Layer 5 of a small transformer language model trained on English Wikipedia (8 layers, counted from 0, width 64). Numbers have three digits each and are written without spaces.
Take only the direct path to the model's output, skipping the later layers: a vector added to the residual stream pushes a token's score in proportion to its dot product with that token's output vector.

Output vectors of the tokens that the questions are about. A number n stands for (n - 500) times 0.0059.
" |": 592582550569570535284468500459411642399311352365569441528680599338572372498441493493514526580386333514446507626433653601540564424260579532650529641577655439401487578575385589384512460375573561
"\")": 460408725452490471664705335572435403372451561469501552626657571483633497297546621428471616380549449325419466333432591475110205493356651596471677490407431606560336515564857565704405496450674494
" rele": 421512510508640499713684362634672477425590525611623476617599456606463389396471566544482453537322615512368458415306490496417361645447553379450497451434370559528659361585509348588447526474474495
" Headquarters": 452534530392556525580572461604549375582604333575476350505545508499490497479577747482724460586544550533555336458402421490345572543354559453476513481454612504483259418545480405802456526491484347
"els": 555423481593601370500642532477709504510480442411422437626424598527502517381539521560500515403536609484531471520435579416541528400429603427528369421547597503515485521621582449574414383446346488
"iveness": 426478567489546431698697446611592451478374420622665304539613541482560517241554570557422544572410656447584366245487479573381449519487604444703560235515564433496436272573442515777432517620353416
"ebsite": 342665341566306675807613545583618713450597407526717344678441470759403722412609724481578478502300625376234201379376460349516210578394490400153639403425735563846539270641466477506287638556409491
"IUCN": 315609448501329607824808527750560444423449801696525243735428445543553709494498633597474547440492832443206032530290626541274410527533346616021525497478570689626414136668719423422323471317505541
" Teamv": 261547368583485577737642387588576389445566521768543372671567455748661650410454776683681460406543539387334355484542316411248447439606577512361437407490566433746517210516423582456366413467512380
" median": 433523527670310623551592345584491442506568585627707301741443453707526585366597746614557549497438586606220351265453458587403317394555429405394463479302646485537542338706497478511461431558399536
"imity": 413490577430580520712647348647599430440517362388470360568515597633453505328551655430355578571557487543437426434280585514579254687604581497562418447454438402715565473456510422752363496384442569
"ements": 400511379557584378660644544561596424435571299539474383526565550553650560256550565548524513460362621518530548437365500541489452441391574452649446463617516338630363387563604467762341505570388407
" Apps": 286666658634363557617559460627473524329709482676659485427461384572455591392517748604325424461693583433418336331450558486332384393555447471402690473457641541803489216581365610488294615470444431
"))\n": 271445612492420475659748507606551469413531491523486630612576451551450606385615469331541559505369643655318438300342552505230501580463688550244602422446535626562505564607658492376363457454638331
"Gold": 484528603676576477587555506583502547572416571648552447423516448545484508438457511518373531524534512470619398420372531463361403544589496453418379469389398526524583469478671421578347563633512372
"ennium": 393495588523580506750734422610487382323595408617668326498368398596509491105641836463399692476506717533463339265516547564470323584388596620456589500403448503461589489482549417387431619566315485
"thes": 377473486537616552524714381555641490427509553543384503724398391670557541342530710595336640530299798438608312391316450399370374565607381625401458491386472492763591215491615453677380542539470400
" =\n\n": 410751292580473553344623419539357689475565582536555477367653374595443442524615584541542433847434570307336281499431749426238539666259546630661514518425560561365559494567356462447441663461278577
" headquartered": 390499597490493505625651454624496368490500429799592514607529531554443418330592715493542404475568488425493367364387381408372488582448408446323656421418594593598435451540491372745420627529590425
"}$": 408522574436410481658686334560505451427572415546639534640594688439578452281542678382519562655448490539366301494427434484179310481399552578467548586447516552596406570680458513581407581415521505
"Ultratop": 547479594543606510499610383612582490445565607742689281535553437727455446346460649578462442566425589421444439447334482387270412407398485500442402608416531546547493404516558528427370608643526554
"heid": 506484488558573548649687518523573418427384381626464317637541552531449686384475795592269492497421637448476426378596553691197416497393455410510592282550352465752531211358698531632385572618452488
" |\n": 329598348427486461452467617498404675422443317477553541543602474407586339508485391422429414684270428650424454560454640707470621626302564495569441612621521571415652676555517589351478498487535450
");": 465526712434515676505663525550515471400415547391564547620662439388413585407574444449407599368483493634374483508501622578492444462323625513372616308498534488600397578550528362520480376413587481
"uanian": 444691713597698451427707374560390304372480419464499526717490438677467644480617846293306569524426626485382171335362679587401375564483378386483444543412322538757621317486725474488328600659413566
" Romeo": 639582641512563443626537514562520514436489485635496410667519527548553529291554699532346478473505531463524380401375540602496405430491554519368493413503433416533462381524583389567438575536456391
" effort": 536383587472510402609704425595657534400485517497582366583577452444380410481473665583526494489569629387487405484428445512564414556485529464535450482586481382558355410402517478606487504541497551
" subsidiary": 581558683428473493495716392640634470529522458565544424603425503460407487235563753351567417415543638512312353446409562532352487601409444418307516340472552491616625524557507512667469579570576311
"usters": 417603470572571453629671410562566440590397545549528315510446661441614562352658540518435483360596705412377330462361586616377340495519674557549475441400574488501464591445443409754355416540384500
"Off": 516533597542566511561611401600542565521485578690552492521485417526449445337443508557443504581550557497487412387289536470307459470419530419600543476417556611639512424462570597570381485401458432

Output weights of attention head 1. The head adds the sum of these rows, row i times number i of z. A number n stands for (n - 500) times 0.00086.
o0: 871356796552668644432293718624553298424636481508532248303429581484669552201401601646443416471535495458568441458545279621750396340454334605662336713331337299446681482544528517455627425546586399
o1: 620421271366252451585137584500463702403662404757326470463518596444499679430619281475473430464467390495540386446366500537196461566575561247469712724375577605623492784545785495538360601793592468
o2: 638407620673607527260719370533340604713189589580467316323604202438450597645480668711615828508586324377603428606705463354347395491907311179504450543544513366671422411385481459612336508247507724
o3: 342665535430600783299483743322482588553305361459561586289627467451589547404497545509337522452771516467395558316740496533502676571660445407460651306496426554778470606327450616582246534346279473
o4: 695571450791413241368293524316414738799490547503444418323365592425537453447631512615701203488370629303726581527781639607606418487147607643632493461296557584216610382378460548476492429531319757
o5: 232268369327336397522708415541325395459541873413648545473447180579508720780707164446557771447581413607578413678822355673439469705655515262232635353443192551754567584373557217360574657511710463
o6: 662552565642543487368572460477531660628526485583441404331529502554564493331683533455584648309540433397658518637452808463574407351232367447567581407589386350472367547664555346520254414696312569
o7: 475317331409281362491578463559566443568747548519443370504443400700379870618483535689667613567390576435406545520656392400439399481817598562378545388565446438711528392488502508368345389490515491
o8: 524594465633626582428471545420526443344385529249481509399687706467573475537435539305777826653559481565551520667290433534548650492407510323345383828266569451513398337347548341627702665244459300
o9: 329321267296438419572452516628529494600343330474475509366498286419800458552371446409576694474454387458468560640432533601820518553643665444459392412436493404344797669648818286723582496708198553
o10: 225490516479346234537481445556369778643481356576543653454648496375445439462445383566526251449416416440763649373615261793397605723400347408488367553540466824742371486346544806381797638249696459
o11: 355693444426305692342539382525387692451585443362538524547552722356608577483190399420529292662526545382369549529460321257214616398528848577566559628637678507464365394689461752618726505339392583
o12: 418317241410614420530159479412531564687737589814567629614223449622549451640527429468480163868535384440477472222421340704106538630579389318775488722564358621405653470592610566303554678542454439
o13: 547543717258435196570814357749383662473330394599502458636626755449554393299760518470565452498256413382420631307333788503577440343172538478528579400480464313521502343524542694547534531501817626
o14: 148572024375530517665528426403490565396809418659215465487425263684475673729621379579777061456425428512572505420812491622659540522487712801474367563662531660441518634268624321489494496616188338
o15: 515634315464474232452226597589204410531348472354688505528650408526610501514453528441561820424550521498450466615636329464584354576617549338702635468752520527403506414691282527477435761430459515
o16: 275899407627396240667366772402587406514524302484569625495422278805609652429543743432501271658319303649233368327556486641540625502582186552377396664432797523528675564257385656546366572498616346
o17: 355684424441224484782316470617729472435423502763475517532484300596537739665402645539495507511400443492387260499573517497449657472531560453482541419651579358491298695378425288546455639733479298
o18: 567270356488524537614373862540516594482550633454473685417390188462593810553617434371541360452495365492693513542456313667642458397414483325495376593379389592402743689508326514449330551672582459
o19: 385621433722319460329326718619490498503484522553430821705419347496565709535568480427411852611284555698419446529293421478476500571317520652515709252656596409594277523469442438365479587293287602
o20: 502443411602712350724541302369510553343656413519346682552621332392572507463402464525638450476380531661642507475304522561633315521587538590454482699404533547380439557546486502691302563572415314
o21: 515301390657519751433702852576429445324503685510623709438336552472128558684937466428360240547652518541572628406549360150565557573542710523487447366306338484413575521629630525385419598348326328
o22: 512670500531504676402238432759449567457478536419651560427526480531447445647483638603335408501466559453461431427441668113683413579747550512351318252423605358648473416360331454706666450586562726
o23: 444596533476496260566236659552454492554482377646503608587698433458499564312571633468354363569398312524529467438378771614422433439417514639392455383492408735391412575589505454471478671790704372
o24: 178557609430173423593583388334380601462469576519828569524559454465559275551590473273463477570469544518487301537543408757468730551329498427773634436448375593301697528657688642173401479643536534
o25: 479282503469579610505444349412661515259541397559676742787534237488338416599327466543193818613439244268508558515284747387483433658587695600647524431364673319510560441401548393637700558421602482
o26: 621558411469592467247564490612231801377476549329689335588439539591459496578682412305233464531461342470457492588530570574421476573375726462336551468427480299692842342485449654462624513365645738
o27: 545252832763600478442527402552554374369509659478378531405318416479375459587443496476314535404582393554671660635294627485290222504519677677532444481496492607598489352452618512618512298532375817
o28: 505558319535686503725509491306360487543599343236556513405642498506743486289444733353651773510356466511515442454619489494346553372461355551568399935309415489438329659449655588537295536460472694
o29: 430417467595498380497354481124569499439538693469720528441467144589670503608490343411378514569555401629326426462341501670357440766321550499418505703466542586505827542614450532574347554347640774
o30: 415740130566539650546509282674474767385410424395514530448736556490593529535556481343366640836221350534312261513429583409294544558367687422374321713341665496588798607731586463551345427487345610
o31: 423736382831514735637502431750469634483622573361431519165439515273458626480375275813537425332435536417695483486628513193443525548836215553600607490610487480292245431581570383435357452629582494

Each question shows a token from some text and the vector z that the head gathered there. A number n stands for (n - 500) times 0.0068.

"-": 449525574574550317615541419449493459480534494494588524433375575470466547399459297496503392535496
Pushed up most: "ements"

" with": 537527597517491459631465358387443593490467457324687512341504597648650601541486427702456473424349
Pushed up most: " Apps"

" |": 287446497380502296477234570483543539398613501532351463378586460377540579447517633686576469637448
Which two tokens does it push up most, strongest first? " |", "\")"

"17": 521520584380419395364294429361544646618534490285339661566592566477566531423473433692511373633618
Which of these tokens does it push down most? "ennium"

" Box": 496447555532571387679644293496488474479554501530511528431574277567638468397543571547409526665490
Which two tokens does it push up most, strongest first? "ebsite", " =\n\n"

"the": 578497499559588444387318490470468536546502503450539461468489567612534609546435551590446331375359
Pushed up most: " Romeo"

" Robert": 584303717347209374371559289479535418381333611607610547493329445422557518492596604441365591525276
Which two tokens does it push up most, strongest first? " Teamv", "imity"

"16": 505733497452497480440362554417583596596531597430588606466481601571600502411483300452523283460572
Which two tokens does it push up most, strongest first? " Headquarters", " headquartered"

" and": 448387653518428408472418312467481454406437445401391423466422548574429648500527536665292383500418
Pushed up most: ");"

" J": 427537601464443415394573400498490515501482633412578492453471415411595506422576463519470588489469
Pushed up most: " Teamv"

" received": 561439584544609420618424434418345558572458556384645534357571485573739557566435594551512472584495
Pushed up most: " =\n\n"

" Early": 571458573509584407576451425443495472531546437358645555337469504596599638517479514625468414370451
Which of these tokens does it push down most? " |\n"

".'": 530547568474479421559460244478498455530461456380568499417535459510584567518494400667497320364390
Pushed up most: "heid"

"\"": 551454571430468426621522394437508602505508453338422474279684549483591609551526470660519416497497
Pushed up most: "\")"

" ": 383490331380393413512510603349525637495577636403506487461620512457704446551430455602609537510581
Which of these tokens does it push down most? "Gold"

" |\n": 286577597368478238398235453604807547599608598482466567455561481568424681570445540603472547681504
Pushed up most: " |\n"

" BBC": 616424565439426431486498398490415487528389470375596541441512538458674563524663499613490449489495
Pushed up most: "thes"

" Win": 419686431457466486486457484387576609528496522435525573387527445532518516502546541505411604463400
Pushed up most: "))\n"

" I": 538421584421565349529606391496507587348529440280501542604354511433601371428605451332229347500521
Pushed up most: " effort"

" Berkeley": 580342661527535360652545307439548502503401495340542563259405511588540576423461462682446385411308
Pushed up most: "heid"

"20": 588687540314448345525344510480398544624483631474428582458459552333581768681436604582502150618703
Which of these tokens does it push down most? ");"

" Philadelphia": 619487622485550457431528294437531503538470458408575576359543515590548648587550382583470490435358
Pushed up most: " Apps"

" South": 598525514423524435600526331393473505578530418326554517353479564595591524478381455710413496478455
Pushed up most: "Ultratop"

" And": 537551574454530440550423358435471462497486416338521559421435465512596529434502421584416461336361
Which of these tokens does it push down most? " |\n"

" tell": 556518644477472408452414385404393422485469519387522436407532481624644604609536586566438420411291
Pushed up most: "uanian"

" track": 518460624464498442610501291449486491485460458389551473318506503546573593518509438680462405410375
Pushed up most: "heid"

" UD": 446497557372472368494585440643594489526453525440533632373596367348580581587570584545499532480328
Pushed up most: " |\n"

" she": 489334577464381316534486353506537538537419402428369485376410414529474471616585614615359380424375
Which of these tokens does it push down most? "ebsite"

")": 549534554424503423590515298387512593492520409380477474292550577575590582511485430733427440426429
Pushed up most: "\")"

"unny": 519455596474459373672451311431495491491412464403521451328516536564609581530484433693453399381383
Which of these tokens does it push down most? " |\n"

"c": 508546571464517454579474363399460536504509428369602507341538499578632579507479442652439412411318
Which of these tokens does it push down most? " |\n"

" Vietnam": 584536572406512402635544301433525503588485426337568509341505518568571563488467440665428441449432
Pushed up most: "Ultratop"

" \"": 451524501544501328550401319533488502526449517417544662504496452524530539619488485545490534389226
Which of these tokens does it push down most? "IUCN"

" stating": 584512695563300418433494494456353523462447581407541650539562553499561623649409481497491347435114
Pushed up most: "uanian"

" reference": 595415481499445480636345416519342435514346488413569486448556428429551600656704570669469175496488
Pushed up most: "uanian"

" Rodrigo": 603400577473422559483565366585623395519398450417484572379435517481462590506710529596356499410347
Which of these tokens does it push down most? " =\n\n"

" Am": 511504559453503484568479307488517565565440461381685518367526482543598614535503440635411462487400
Which of these tokens does it push down most? " |"

",": 488361564471538432516284338312616486533467546391298432498515706514634515410557258702361444574447
Which of these tokens does it push down most? "ebsite"

"3": 493668511431465113386204634507489669349686563504314624247602483477665689416255530526516551415735
Pushed up most: " |"

" at": 526480525468483391551435387394366563559571531344572418367497546601631650460446470683449581507495
Pushed up most: "Ultratop"